Layer 9 of a small transformer language model trained on English Wikipedia (16 layers, counted from 0, width 64).
In attention head 1, each number of a token's query is one row of weights dot the token's vector x plus its bias. The head spreads its attention over the tokens so far by the softmax of query dot key.

Query weights of the head. A number n stands for (n - 500) times 0.00073.
q0 (bias 0.020): 429 473 450 556 675 388 489 707 532 411 375 378 394 373 449 412 412 525 598 516 586 412 608 478 666 556 524 605 463 595 443 579 518 504 329 457 687 515 411 523 358 581 477 484 452 386 551 597 417 564 509 595 466 526 428 513 484 667 681 540 423 632 495 522
q1 (bias -0.079): 693 423 500 563 469 523 386 416 471 496 413 433 506 523 569 393 527 424 493 465 354 333 639 447 433 390 377 384 580 464 460 409 495 485 486 477 451 591 581 321 393 441 367 587 411 613 486 511 573 452 482 632 539 447 499 562 529 513 391 464 513 503 500 492
q2 (bias -0.171): 567 419 734 426 556 510 532 207 477 664 463 591 483 516 528 724 485 462 461 400 725 354 567 580 336 568 504 580 668 419 571 388 576 447 554 523 400 590 356 466 471 465 581 375 438 315 424 514 469 540 332 580 270 549 592 599 423 564 506 453 594 406 562 594
q3 (bias -0.103): 690 439 447 785 716 490 430 362 317 560 489 587 400 374 338 677 437 660 434 448 372 264 589 461 415 423 484 579 693 505 235 349 499 502 424 534 390 404 292 721 463 536 918 553 502 541 665 374 475 603 506 581 463 975 406 583 485 535 320 700 518 375 570 357
q4 (bias 0.290): 256 623 331 153 560 319 367 483 274 324 365 499 481 444 635 332 277 602 573 369 734 661 570 389 702 541 462 629 483 677 656 633 448 710 483 636 697 703 626 407 378 730 485 558 526 473 717 681 720 512 388 594 433 425 459 313 391 421 557 285 386 506 364 576
q5 (bias -0.293): 507 429 749 496 438 281 394 734 444 661 769 378 494 512 451 427 224 577 766 442 572 353 769 757 270 500 205 659 645 521 469 401 385 490 387 384 476 468 345 548 410 468 321 427 205 421 543 620 504 702 418 595 665 758 615 552 546 435 569 406 606 597 455 569
q6 (bias 0.292): 436 762 521 230 654 452 439 347 601 574 460 416 410 475 585 560 421 625 459 395 343 629 512 346 475 537 464 596 610 660 423 642 547 539 625 398 497 508 466 453 311 408 569 460 613 291 565 566 641 425 577 620 378 495 175 271 401 521 826 421 363 518 465 554
q7 (bias -0.135): 543 505 595 685 429 591 752 463 644 478 434 616 356 767 177 685 493 500 503 471 344 390 397 388 582 545 590 453 425 458 467 354 387 355 415 537 348 583 493 425 438 541 634 431 427 585 461 473 413 605 460 506 512 592 519 632 755 553 427 737 647 340 371 393
q8 (bias -0.163): 549 562 590 511 544 777 509 554 572 732 632 519 419 432 410 369 638 257 411 610 284 271 435 468 470 387 554 407 551 230 540 643 538 328 408 442 442 333 447 520 587 315 404 669 533 453 324 527 427 699 773 427 451 619 558 749 449 534 381 459 599 408 551 262
q9 (bias -0.100): 531 458 656 492 650 658 717 490 470 428 500 476 425 372 374 676 456 438 526 479 506 399 543 426 523 583 538 497 509 458 415 635 559 214 102 409 446 717 550 352 538 468 580 403 417 393 415 411 579 501 284 547 432 463 537 405 644 620 511 509 585 592 311 358
q10 (bias -0.089): 315 389 567 529 532 473 606 715 547 424 356 420 514 637 611 593 216 713 496 437 576 415 559 528 470 847 415 669 644 962 549 491 347 699 284 557 610 484 419 492 316 579 475 337 372 546 716 482 510 308 65 545 353 630 402 337 388 459 713 610 545 557 312 613
q11 (bias 0.079): 317 589 408 338 587 505 416 542 415 507 579 541 388 384 671 421 543 498 560 465 573 495 452 401 670 505 594 524 365 838 606 676 601 233 501 567 696 405 546 393 379 470 530 449 324 453 523 701 528 451 601 665 495 294 338 227 468 378 737 459 310 493 595 479
q12 (bias 0.082): 424 557 516 167 377 687 634 485 579 694 613 472 612 601 601 380 584 461 704 535 394 605 417 458 135 542 488 255 572 360 460 341 353 551 543 405 587 503 576 472 434 620 367 361 662 396 361 591 577 414 318 503 517 549 525 568 492 404 703 500 408 446 392 479
q13 (bias -0.046): 529 349 529 449 512 438 546 731 547 437 343 343 453 398 572 462 390 480 708 595 385 468 484 454 646 668 430 506 503 736 438 660 561 443 302 534 699 490 514 618 512 441 386 425 381 394 710 545 564 417 466 634 678 525 568 290 406 467 519 363 461 526 543 662
q14 (bias 0.132): 582 655 421 427 254 386 445 268 390 299 327 613 617 347 442 491 505 520 516 509 465 664 354 370 489 493 368 731 561 620 571 592 414 602 552 626 478 642 621 504 640 540 502 457 623 472 677 442 435 555 450 375 729 375 635 296 565 305 432 451 521 540 547 621
q15 (bias -0.176): 458 298 606 602 346 477 429 694 382 538 747 421 443 535 576 412 629 429 715 552 466 389 615 703 718 360 382 463 374 588 635 444 678 374 442 574 504 176 396 607 564 511 394 645 410 586 541 606 536 517 410 384 645 399 632 371 575 262 315 327 386 364 629 514
q16 (bias 0.088): 453 523 574 453 630 547 168 641 489 709 451 695 418 384 612 470 710 567 504 401 611 278 567 471 362 260 363 542 239 387 541 509 591 400 548 565 441 701 747 656 594 423 353 401 634 379 257 709 715 527 648 435 655 362 487 588 539 788 550 500 448 412 731 612
q17 (bias -0.049): 373 278 521 485 483 529 573 497 389 755 776 482 558 647 503 436 575 503 694 655 233 715 609 478 548 683 420 443 510 640 413 347 626 542 567 433 647 82 434 398 394 362 672 739 365 548 526 659 330 593 263 425 212 672 503 523 429 306 397 435 353 462 454 228
q18 (bias -0.071): 446 463 484 526 787 516 370 783 375 600 547 286 422 450 681 342 401 535 737 470 583 276 582 630 216 593 391 578 295 574 458 620 500 599 461 393 490 453 444 574 554 479 267 570 334 369 399 622 573 600 373 615 657 657 612 496 477 472 508 292 430 550 450 507
q19 (bias -0.123): 606 509 682 694 475 768 578 432 481 495 651 384 482 611 332 303 568 580 536 537 482 445 677 627 383 382 618 541 553 443 600 466 669 513 482 428 476 305 473 553 700 373 475 715 581 506 623 391 423 548 489 448 540 628 642 731 536 336 467 418 638 385 597 458
q20 (bias -0.013): 446 597 542 640 771 663 391 382 512 388 500 498 419 209 364 571 803 518 469 452 368 500 506 588 777 491 747 472 402 335 651 491 542 363 527 416 449 517 379 373 384 382 583 571 573 632 303 304 301 260 672 462 506 569 163 577 505 595 491 461 378 589 685 385
q21 (bias -0.081): 485 437 399 540 354 645 526 509 475 466 580 686 604 396 365 411 633 631 533 352 553 632 522 436 666 590 459 341 431 450 678 321 432 727 654 500 433 752 284 555 596 610 281 412 478 676 404 372 391 116 631 593 662 441 452 451 735 473 418 583 387 358 719 756
q22 (bias 0.118): 503 411 402 447 482 473 470 622 478 457 428 419 537 536 689 461 322 675 571 541 766 557 469 333 513 570 294 573 356 743 586 545 432 675 566 737 639 439 551 532 314 393 600 464 537 523 577 539 458 522 331 535 507 398 494 337 317 586 409 419 440 543 310 664
q23 (bias -0.217): 618 277 722 619 485 654 675 575 494 597 709 258 395 737 406 475 443 363 585 539 330 387 496 569 446 600 666 400 392 279 386 243 665 372 265 339 514 486 437 658 630 562 375 243 442 458 416 541 584 663 343 534 534 681 645 704 518 769 495 381 671 543 440 479
q24 (bias 0.139): 343 417 514 527 568 429 251 439 453 421 341 474 414 503 632 574 517 526 706 642 590 542 696 581 340 481 501 456 429 496 357 461 458 464 810 459 436 585 791 528 552 384 645 554 595 480 252 567 505 596 534 391 476 618 612 697 411 650 304 257 547 555 672 553
q25 (bias 0.052): 406 503 523 560 467 377 354 191 451 680 512 715 457 649 460 513 615 501 314 424 188 549 464 533 365 252 336 584 625 508 525 442 602 632 747 480 250 397 461 552 344 378 615 562 671 463 249 468 400 445 658 303 442 518 293 709 693 424 687 832 675 337 524 525
q26 (bias -0.076): 487 463 521 322 465 525 697 429 354 276 402 475 370 290 635 472 433 262 729 655 603 730 611 603 759 782 773 484 484 503 569 618 597 367 447 492 652 435 615 410 325 424 636 501 502 534 463 377 507 593 400 443 352 341 551 485 364 485 340 385 523 616 407 461
q27 (bias -0.061): 420 532 664 522 599 374 428 572 607 405 366 444 572 216 459 343 526 623 398 451 688 526 678 543 727 547 417 801 244 460 631 685 426 645 422 469 526 636 423 490 568 510 376 537 642 556 758 258 633 321 650 670 585 481 293 192 420 413 385 391 169 443 718 572
q28 (bias -0.031): 572 422 530 604 365 702 641 275 716 370 593 472 563 561 424 671 602 348 420 339 479 597 369 319 493 582 280 566 430 435 318 375 530 401 392 572 516 797 576 387 674 495 737 452 584 446 471 291 574 432 504 506 642 530 465 520 506 584 404 582 417 493 246 443
q29 (bias 0.092): 447 517 679 453 741 586 537 424 566 480 310 321 385 456 499 599 444 443 651 573 656 629 594 403 502 724 565 531 387 461 294 371 555 319 428 347 651 654 739 346 529 403 771 427 344 395 530 568 689 438 394 546 195 644 545 622 342 664 476 347 343 581 341 416
q30 (bias -0.019): 593 573 416 554 519 467 192 442 560 386 547 672 380 212 509 465 619 614 453 390 570 531 538 524 496 224 365 502 423 288 527 491 504 446 603 502 481 727 582 575 599 450 424 598 584 469 546 500 447 521 526 173 451 486 628 613 626 593 293 384 411 361 681 475
q31 (bias 0.074): 705 298 378 545 534 679 350 426 466 295 596 559 403 472 587 717 595 541 520 272 695 595 651 379 403 505 306 574 312 330 395 370 405 611 608 434 603 781 435 601 675 668 381 720 569 290 546 495 670 563 391 148 551 383 634 779 496 519 441 286 428 545 621 589

Each question shows a short text with each token's key, already scaled and adjusted for position as the last token sees it. A number n stands for (n - 500) times 0.0018.

Then comes the last token's vector x. A number n stands for (n - 500) times 0.01.

0 " and": 469 548 447 401 647 448 483 358 487 389 443 520 506 355 672 385 673 355 430 383 534 508 553 248 556 668 382 491 416 369 662 608
1 " earned": 497 527 504 448 571 210 261 446 447 440 652 362 628 482 540 609 507 484 422 439 338 638 557 472 468 506 546 442 421 368 441 438
2 " his": 564 514 583 448 748 387 339 348 431 474 528 436 475 453 639 568 477 476 439 530 488 550 479 458 461 512 548 558 475 417 535 471
3 " L": 492 492 364 695 470 558 369 473 470 529 555 374 609 435 479 519 441 635 467 501 538 578 470 592 438 581 495 406 577 459 457 403
4 "L": 450 507 386 538 492 414 328 451 590 495 476 367 540 378 361 598 495 607 507 592 522 504 413 657 487 655 434 352 513 486 519 419
5 ".": 523 490 485 324 529 320 382 302 581 482 439 540 522 418 376 678 612 530 609 583 531 501 491 486 467 595 417 501 369 471 609 472
6 "B": 501 442 346 527 477 389 236 444 565 529 468 436 478 529 425 708 589 583 480 543 454 558 528 610 443 435 516 491 452 391 529 461
7 ".": 536 530 456 369 517 358 337 359 598 570 463 473 463 430 317 654 611 591 586 570 498 353 461 557 481 555 483 443 380 501 536 500
8 " in": 522 484 484 579 629 551 346 331 466 353 462 467 439 450 548 542 606 386 414 419 539 598 554 424 579 498 556 564 385 398 592 493
x: 467 550 381 443 475 479 455 347 486 426 448 613 384 404 468 504 481 547 392 533 470 900 479 542 698 610 631 432 407 485 486 470 552 531 540 484 482 556 720 490 427 627 448 568 475 701 524 345 375 399 553 478 390 339 556 629 355 554 473 536 405 378 504 536
Which token does the last token look at most, and with what share of its attention? 0 " and", with about 50%

0 " |": 468 590 444 478 666 410 543 347 505 358 479 542 506 374 662 394 633 447 385 365 488 455 587 228 554 688 417 462 406 400 608 559
1 " 11": 616 418 444 597 579 262 323 393 509 444 600 469 536 603 450 562 406 647 458 549 466 504 485 582 463 397 585 514 464 558 290 261
2 " |": 483 441 472 541 659 446 393 396 568 612 603 444 509 491 437 517 517 643 545 509 483 317 472 520 603 446 619 462 478 629 433 477
3 "\n": 408 444 538 542 660 433 468 446 425 474 641 572 542 583 582 489 490 512 431 344 328 500 568 371 507 561 419 457 528 495 385 386
4 "|": 513 470 535 504 765 494 518 338 485 401 417 547 494 389 746 379 690 340 414 354 460 500 548 212 613 657 432 473 462 414 678 615
5 " Roman": 448 566 505 552 649 419 428 371 612 477 486 395 719 413 462 485 490 502 497 564 487 535 426 565 474 558 490 407 534 534 414 488
6 "a": 407 510 425 551 605 428 341 427 562 472 392 432 652 457 502 593 567 509 469 616 543 692 404 585 394 552 336 531 640 414 503 429
7 " Mal": 461 482 295 595 494 498 420 439 594 505 446 366 649 430 399 541 633 550 465 539 536 558 447 630 522 576 403 465 543 493 474 490
8 "á": 584 477 375 445 546 311 306 453 683 447 352 344 489 419 235 627 728 505 498 666 595 558 362 669 578 644 312 499 552 496 541 465
x: 512 487 644 544 635 577 296 480 540 467 292 560 247 488 472 473 572 675 331 444 504 440 551 524 366 449 384 556 428 478 572 593 543 474 474 641 580 581 685 478 387 593 511 704 374 329 377 540 519 501 674 259 445 434 358 563 437 456 656 406 383 608 762 608
Which two tokens does the last token look at most, in order? 4 "|", 0 " |"

0 "\n": 486 560 472 464 688 445 547 384 450 368 464 569 437 414 685 390 692 325 379 287 500 479 594 215 578 695 363 466 467 397 639 603
1 "The": 525 468 540 486 781 557 481 324 504 401 379 544 425 414 702 497 530 400 413 455 624 570 503 323 562 564 582 597 464 383 596 419
2 " object": 523 466 349 497 651 323 406 449 424 535 638 335 519 475 601 452 466 413 412 422 439 531 572 462 467 453 511 427 519 452 434 434
3 "ives": 577 574 422 403 677 87 333 433 490 436 574 367 587 474 598 521 445 368 397 472 451 593 480 517 349 554 441 464 515 293 398 281
4 " of": 474 504 567 458 682 410 425 341 469 356 441 481 455 453 649 496 575 310 372 423 523 566 542 385 481 595 476 550 441 323 555 432
5 " TD": 416 560 346 404 561 197 398 498 525 527 490 397 580 469 468 525 597 484 429 411 502 533 522 540 565 535 506 368 538 484 484 420
6 "M": 511 438 332 365 518 276 305 405 719 476 421 339 463 454 401 692 563 519 507 603 486 501 386 709 479 599 449 431 439 430 565 428
7 " include": 470 438 514 536 657 368 414 323 474 359 502 473 478 438 547 593 600 456 426 415 461 531 542 425 492 594 500 502 376 328 467 360
8 " making": 493 493 517 501 611 227 336 382 504 405 548 363 627 420 592 595 519 485 401 506 424 590 513 472 470 552 530 444 407 336 458 441
x: 659 626 356 594 375 378 404 260 455 456 581 582 445 484 352 529 316 372 359 530 450 808 349 566 580 357 632 477 511 581 493 498 451 381 631 440 637 536 607 401 418 551 625 465 529 427 589 596 560 483 684 490 653 440 462 456 610 393 458 427 466 524 420 543
To which token does the last token give the most attention? 0 "\n"

0 " advance": 464 448 390 466 623 231 364 430 557 433 571 333 486 497 605 376 394 385 406 484 406 588 471 471 375 491 468 520 469 372 449 370
1 "\n": 436 531 488 450 700 414 525 381 451 347 500 568 432 418 707 428 644 337 393 295 455 517 586 212 550 683 378 480 428 353 621 563
2 "\n": 456 470 489 471 700 473 552 376 440 370 465 585 444 413 690 373 696 314 379 277 499 475 594 213 584 695 371 462 472 408 638 605
3 "-": 485 456 536 473 768 438 515 335 492 414 423 620 484 426 705 427 640 329 412 330 515 494 565 198 556 644 484 490 388 361 577 483
4 " Com": 394 520 372 562 629 286 403 414 568 574 524 382 603 508 459 497 572 433 548 440 436 497 440 526 600 456 460 325 487 532 406 504
5 "b": 402 410 343 530 632 398 308 424 617 547 474 379 465 430 415 588 693 352 574 543 519 468 407 592 523 587 342 363 410 428 501 451
6 "ined": 506 423 554 437 742 361 368 342 571 511 476 427 534 446 501 568 680 285 554 473 465 578 432 448 554 553 398 515 482 393 496 373
7 " events": 407 387 441 415 684 238 396 406 498 507 539 441 565 567 646 517 581 315 469 395 417 626 554 484 447 399 438 571 522 425 418 347
8 " –": 548 439 639 372 809 353 482 287 510 418 551 613 538 593 666 595 548 358 513 387 409 594 543 372 387 463 483 619 370 326 464 367
x: 552 685 369 437 478 594 455 518 389 445 451 402 547 529 448 463 487 596 420 573 475 848 351 440 703 566 467 584 584 354 586 724 398 436 432 687 520 553 549 442 324 411 442 422 600 429 548 563 601 368 520 551 457 348 583 506 445 479 502 445 372 564 360 607
Which token does the last token look at most, and with what share of its attention? 8 " –", with about 30%

0 " |": 468 590 444 478 666 410 543 347 505 358 479 542 506 374 662 394 633 447 385 365 488 455 587 228 554 688 417 462 406 400 608 559
1 " 13": 608 434 444 583 570 249 354 370 547 420 601 484 560 583 449 571 397 663 450 566 451 496 489 599 430 413 570 515 448 559 282 247
2 " Q": 530 529 297 652 566 390 354 494 558 674 598 396 561 531 414 396 429 625 528 465 517 347 481 660 558 413 565 380 578 653 314 387
3 " |": 531 443 484 503 619 473 361 351 629 463 466 408 528 446 439 626 584 652 570 599 475 328 473 557 639 573 500 398 470 564 495 453
4 " 3": 424 595 447 484 636 238 333 384 531 454 567 481 486 564 445 574 453 641 506 568 522 454 465 605 511 442 483 483 507 543 342 282
5 ":": 425 487 435 549 635 398 430 417 530 668 681 537 515 634 405 410 534 467 603 390 471 312 574 630 527 384 569 470 552 640 305 350
6 "38": 524 411 392 604 551 288 253 506 586 559 577 346 589 499 464 528 370 642 390 607 353 463 459 716 313 480 515 371 625 493 300 322
7 ".": 539 515 368 476 540 454 323 421 534 683 694 427 519 615 548 519 437 563 577 553 287 414 559 579 347 343 548 522 549 526 417 474
8 "05": 482 494 396 507 543 349 220 382 611 430 486 355 566 494 528 687 382 682 432 663 270 524 521 627 292 437 452 414 519 343 420 482
x: 445 491 372 449 405 510 303 502 382 297 340 498 423 440 623 557 651 717 463 598 529 550 524 509 505 391 235 508 522 514 373 779 336 410 514 602 633 464 534 485 276 461 603 628 546 404 876 608 500 526 488 558 444 605 619 400 374 442 518 546 475 652 496 469
To which token does the last token give the most attention? 0 " |"

0 " require": 487 455 434 422 558 217 307 419 461 414 569 312 527 426 543 485 512 410 403 467 473 645 482 445 498 576 453 443 432 359 499 483
1 "ments": 530 400 382 386 580 162 305 384 523 352 492 390 503 448 581 499 560 351 424 450 481 606 500 442 420 585 367 426 424 306 511 417
2 " govern": 543 495 358 528 560 242 311 457 501 410 641 220 615 451 524 449 431 391 370 475 400 633 497 502 496 532 466 424 503 425 452 480
3 "ing": 544 538 468 407 615 289 333 398 462 368 580 367 527 462 592 483 510 346 447 439 439 617 518 428 444 565 399 556 426 327 518 434
4 " data": 534 624 389 353 603 185 351 388 507 369 555 338 502 455 558 488 522 406 465 448 416 605 545 434 465 573 385 464 433 327 512 486
5 " us": 432 523 433 392 623 196 309 442 538 396 527 375 546 477 553 464 477 429 449 499 522 558 530 445 511 505 492 367 437 436 468 455
6 "age": 422 424 426 315 579 196 384 412 610 429 547 363 469 469 545 453 586 325 526 491 404 503 494 479 451 597 341 481 416 350 502 395
7 ".": 446 542 469 447 670 391 533 332 466 369 443 577 459 360 650 385 600 368 351 346 621 462 562 259 479 654 463 473 414 370 592 576
8 " Modern": 519 421 512 473 660 450 434 434 490 414 513 435 550 384 522 550 507 519 384 482 499 641 507 441 511 598 507 460 437 429 486 499
x: 326 641 313 499 495 609 427 467 409 431 479 549 439 515 501 694 632 483 320 469 469 794 536 466 604 320 471 545 426 582 521 470 447 597 491 478 425 682 512 343 403 409 558 479 563 503 432 558 598 262 583 511 639 535 484 454 514 430 438 596 316 470 597 588
Which token does the last token look at most, and with what share of its attention? 7 ".", with about 80%

0 "á": 464 458 401 538 464 339 219 472 598 451 424 320 446 467 356 602 699 425 519 604 519 606 419 607 531 543 380 498 517 404 586 654
1 " |": 406 514 449 462 664 429 516 348 497 364 455 536 490 375 657 412 668 425 400 373 525 487 571 233 578 692 403 483 428 394 643 616
2 " 4": 636 482 447 510 603 259 339 387 502 432 554 485 503 562 435 567 450 666 482 548 518 502 471 550 518 449 532 491 439 523 354 330
3 ".": 474 564 398 518 558 307 363 445 580 669 664 514 551 562 436 470 439 566 563 504 482 354 509 584 434 393 632 444 491 627 352 376
4 "35": 412 553 415 566 535 319 239 483 617 551 553 333 548 512 454 568 379 631 435 645 304 419 440 677 353 467 496 383 551 521 336 370
5 " |": 566 558 442 551 651 526 362 388 508 567 607 410 545 528 619 560 393 678 504 586 320 371 533 495 502 421 569 514 556 544 409 456
6 " =": 467 493 444 628 634 551 443 292 406 415 658 595 667 646 607 527 422 709 450 438 310 523 597 469 482 495 484 496 436 501 308 315
7 "18": 568 418 362 533 525 247 284 429 553 384 572 353 607 424 509 650 357 683 387 626 332 494 522 636 388 587 462 296 545 438 368 388
8 " |": 474 493 380 560 606 387 367 417 506 469 633 356 598 414 562 545 406 749 426 585 357 359 554 454 526 585 536 362 543 534 417 463
x: 440 561 566 281 449 467 511 243 536 492 561 468 473 516 589 432 493 455 434 499 534 807 606 381 373 461 377 695 619 575 458 519 461 544 653 547 621 428 581 445 341 451 756 501 550 525 601 693 429 539 413 330 366 399 513 338 488 469 576 546 520 533 426 475
To which token does the last token give the most attention? 1 " |"

0 "aven": 405 461 330 418 507 342 428 401 609 449 490 356 492 400 478 478 658 427 573 510 508 531 459 463 438 597 245 523 425 343 623 564
1 ",": 425 464 436 428 672 525 487 319 474 376 444 521 468 398 666 411 680 370 494 374 501 480 567 260 548 624 376 503 420 389 674 654
2 " Connecticut": 659 392 353 550 521 260 363 406 553 484 515 315 681 434 340 531 549 546 452 493 525 642 454 584 500 523 421 455 558 506 515 519
3 ".": 537 415 412 409 652 408 512 304 470 383 443 558 442 408 626 414 635 353 446 358 588 470 576 257 497 587 431 520 429 410 651 658
4 " His": 497 592 606 493 736 523 453 376 453 472 455 520 503 422 596 543 529 532 442 528 547 494 486 373 532 549 521 554 461 480 579 486
5 " father": 446 584 442 417 652 148 366 438 563 609 513 401 568 488 496 441 437 490 451 488 482 572 500 473 352 486 453 496 524 474 435 390
6 " was": 488 525 515 476 609 339 348 313 454 457 644 437 582 480 613 528 510 490 500 427 383 551 594 424 412 476 453 507 459 341 437 404
7 " Harry": 519 387 443 495 636 330 399 339 670 547 404 381 596 456 437 512 549 494 557 528 433 489 525 541 449 522 454 442 536 513 539 494
8 " Sh": 576 506 394 604 591 642 470 331 571 545 477 487 555 564 508 516 704 466 678 447 478 474 524 527 561 424 421 525 448 564 506 495
x: 537 713 445 324 471 489 219 409 456 541 559 652 516 412 603 539 513 505 474 426 466 626 356 296 468 292 442 384 538 352 500 446 547 625 597 604 542 516 565 533 474 431 384 586 518 259 382 579 727 514 704 544 307 566 579 587 511 507 561 548 577 621 441 462
To which token does the last token give the most attention? 1 ","

0 " but": 484 596 439 372 619 424 462 372 525 437 436 509 540 372 655 453 555 426 440 442 533 545 554 319 507 612 459 501 409 361 591 517
1 " m": 478 444 324 657 493 437 356 454 578 415 597 330 565 471 615 456 414 569 479 547 397 489 542 531 438 568 447 392 438 382 396 384
2 "or": 554 563 417 602 549 442 311 481 676 411 501 265 520 377 473 531 442 620 479 724 372 341 474 562 516 756 378 270 436 408 427 400
3 "ally": 525 464 479 390 576 319 303 413 609 381 488 378 489 378 641 573 547 459 442 581 452 588 514 426 435 663 292 495 451 240 550 367
4 " w": 481 534 347 553 503 397 374 420 525 454 661 371 529 523 636 437 500 462 522 478 453 498 564 467 543 498 438 431 490 403 403 365
5 "r": 451 461 442 607 552 395 298 541 592 574 664 301 519 399 524 425 356 548 440 604 410 361 431 623 439 639 426 307 521 405 351 308
6 "ong": 488 479 422 362 653 203 322 514 587 589 598 259 485 405 547 395 420 406 508 552 421 449 474 525 542 559 412 419 587 439 435 348
7 ".\"": 424 532 486 445 663 393 495 338 483 377 406 528 473 350 637 396 611 396 363 363 573 482 534 287 475 666 444 465 439 364 600 609
8 " Sh": 570 522 355 625 613 566 450 392 550 496 524 541 588 553 558 503 551 543 546 390 449 480 566 503 502 475 538 426 420 507 393 386
x: 474 690 381 291 431 460 256 467 468 558 581 641 521 458 567 587 558 440 383 556 440 681 410 300 524 274 502 327 585 427 491 500 473 570 597 661 455 493 608 465 474 372 587 556 530 250 411 492 668 465 626 532 320 571 562 630 588 528 555 568 550 604 374 515
Which two tokens does the last token look at most, in order? 7 ".\"", 0 " but"

0 " at": 459 503 499 607 568 507 381 379 526 349 407 359 555 356 557 421 631 418 405 431 527 573 531 432 601 581 507 454 471 379 609 603
1 " C": 547 445 368 794 401 605 349 434 515 452 480 345 557 437 412 525 650 593 509 456 460 518 509 615 607 543 458 328 499 469 500 588
2 "ov": 557 552 301 660 452 338 195 432 677 468 429 158 588 345 256 619 613 640 493 685 458 455 366 720 666 635 403 218 515 494 519 637
3 "ington": 592 590 322 516 547 403 301 342 630 540 431 271 550 377 312 606 710 480 556 551 489 535 371 649 617 594 365 419 562 478 596 560
4 " &": 511 614 468 511 645 646 358 262 462 437 473 483 532 559 485 684 730 493 668 499 470 648 547 472 576 436 423 616 395 414 672 643
5 " Bur": 398 519 330 636 493 457 416 383 612 444 414 337 685 404 324 510 664 542 532 535 527 563 418 617 569 594 366 391 471 495 482 526
6 "ling": 349 477 393 437 552 403 279 454 568 575 443 316 588 397 306 628 792 502 587 552 573 610 414 600 645 566 296 481 535 455 638 591
7 " in": 455 481 428 525 611 562 436 356 530 363 420 419 469 388 586 419 669 362 435 408 576 538 557 372 617 569 464 533 459 399 644 590
8 " Washington": 617 324 383 406 592 343 336 384 616 498 470 312 623 408 338 549 589 500 493 493 583 671 421 580 509 527 428 419 563 451 591 579
x: 476 592 302 534 629 467 411 447 428 581 493 557 316 387 618 529 633 603 412 416 615 689 542 602 639 413 348 532 357 558 630 485 498 452 467 878 493 566 569 384 409 506 311 642 599 556 425 588 706 407 496 416 336 518 456 311 445 598 376 512 411 340 484 433
Which two tokens does the last token look at most, in order? 7 " in", 4 " &"

0 ":": 471 570 467 512 642 479 473 370 451 388 429 505 462 346 676 405 660 404 367 374 509 478 578 294 553 687 440 437 466 361 653 653
1 " P": 543 469 370 745 490 389 311 486 502 499 612 368 601 482 459 547 489 648 502 475 403 500 525 597 532 500 502 282 485 442 356 486
2 "ole": 586 535 400 484 563 348 357 495 617 491 447 293 552 281 348 640 641 593 448 679 414 464 337 637 543 843 321 320 473 445 575 495
3 " v": 586 479 265 567 475 469 331 374 516 298 506 333 497 414 433 601 618 618 491 575 524 551 455 524 662 618 336 410 397 387 517 520
4 "ault": 440 599 344 364 569 237 385 424 552 480 574 323 520 379 333 492 539 463 502 555 494 525 400 583 587 703 328 375 521 459 457 428
5 ";": 525 539 443 441 651 489 394 320 478 355 518 467 545 468 623 537 569 516 498 477 483 581 516 345 471 609 426 497 413 304 554 556
6 " 5": 399 429 461 498 562 207 285 411 522 429 533 472 491 532 494 642 417 675 440 570 491 565 540 570 466 438 582 423 454 423 384 359
7 ".": 528 477 382 477 557 329 353 464 560 657 678 480 499 555 461 531 449 570 544 514 458 391 527 600 422 416 651 447 484 569 369 418
8 "45": 578 492 389 510 543 334 204 490 624 533 575 313 508 516 391 639 387 663 457 661 320 431 449 700 371 432 551 388 537 504 370 442
x: 490 495 421 445 530 445 303 406 392 300 301 466 323 509 576 550 388 643 390 506 545 643 591 491 489 393 294 622 564 532 396 808 492 426 449 596 604 417 685 479 327 664 681 683 480 457 704 472 603 524 312 523 495 616 533 428 409 430 459 559 512 703 506 436
To which token does the last token give the most attention? 0 ":"

0 "97": 414 473 344 481 465 348 327 371 514 352 523 389 430 441 465 529 542 531 483 542 489 571 521 487 371 538 376 554 428 345 569 567
1 ";": 440 497 456 485 654 525 443 308 454 336 515 525 475 421 663 446 634 453 489 400 455 525 579 245 533 614 410 498 392 350 627 634
2 " 16": 606 461 395 616 490 357 327 416 473 409 581 434 535 479 483 610 407 673 437 569 464 594 537 556 423 461 538 447 478 440 401 408
3 ";": 535 533 448 579 645 578 387 369 485 551 686 470 574 517 491 525 504 639 578 494 429 458 505 464 527 460 608 481 421 529 471 518
4 " Did": 432 504 489 497 613 325 410 426 497 622 662 499 753 495 519 520 461 559 511 466 433 555 533 539 478 440 579 411 479 509 386 411
5 " not": 538 488 596 416 712 417 345 406 591 447 434 447 608 399 610 478 551 368 465 480 522 619 447 434 514 487 494 431 385 412 508 449
6 " advance": 473 527 482 444 674 257 337 455 625 472 532 338 560 483 703 433 360 405 402 509 301 591 494 471 394 456 494 468 502 370 424 299
7 "\n": 451 552 554 468 724 440 494 388 459 370 505 587 429 443 711 470 630 355 395 299 439 544 565 240 549 660 406 485 425 342 601 510
8 "J": 514 583 389 573 539 321 233 493 675 548 463 484 658 443 470 606 441 532 466 505 505 599 472 602 387 543 621 304 479 336 406 314
x: 356 598 407 476 434 356 256 334 470 584 321 505 424 447 514 542 683 566 476 433 572 554 394 520 638 389 572 347 507 630 393 676 567 415 444 699 450 456 758 527 559 394 711 465 678 221 465 623 644 559 546 417 381 534 617 689 513 471 557 489 511 437 345 432
To which token does the last token give the most attention? 7 "\n"

0 "B": 434 465 270 473 408 375 280 447 562 419 455 309 394 414 441 562 670 488 547 559 475 539 467 557 551 619 320 479 434 363 641 597
1 " |": 413 508 456 449 673 448 527 342 499 372 465 532 473 379 675 408 659 427 413 369 490 456 581 233 589 673 418 472 422 407 647 596
2 " 11": 639 555 427 582 566 285 329 377 512 427 587 460 522 606 435 568 425 641 491 553 480 502 494 593 496 390 584 522 456 562 321 308
3 " |": 541 459 486 543 658 460 392 391 568 592 601 442 518 500 448 514 498 640 554 504 467 332 477 513 592 437 629 451 472 612 428 475
4 "\n": 504 402 530 544 664 434 471 456 434 473 626 565 542 576 591 489 490 507 427 341 333 496 569 372 513 570 427 447 533 493 390 390
5 "\n": 544 504 514 489 730 517 546 372 433 374 472 602 453 432 706 384 713 319 381 268 466 480 594 206 612 689 377 456 482 419 627 574
6 "-": 557 533 551 469 803 441 514 350 480 467 421 648 498 449 701 466 578 333 419 340 521 518 555 228 542 590 545 478 384 364 526 405
7 " Com": 604 470 353 513 648 279 409 416 549 583 534 383 589 512 476 487 560 428 530 431 444 515 444 517 587 450 464 345 499 526 396 487
8 "b": 613 581 336 478 643 384 308 420 597 545 487 370 440 436 425 587 678 340 561 539 519 476 413 592 516 581 351 381 418 422 494 437
x: 218 723 491 499 475 414 294 403 683 363 509 537 516 655 647 412 499 576 293 532 447 370 497 499 486 257 330 564 523 462 522 592 486 361 504 591 551 629 652 478 524 508 392 441 526 381 437 421 659 507 632 461 548 460 498 789 301 604 552 507 443 654 497 651
To which token does the last token give the most attention? 5 "\n"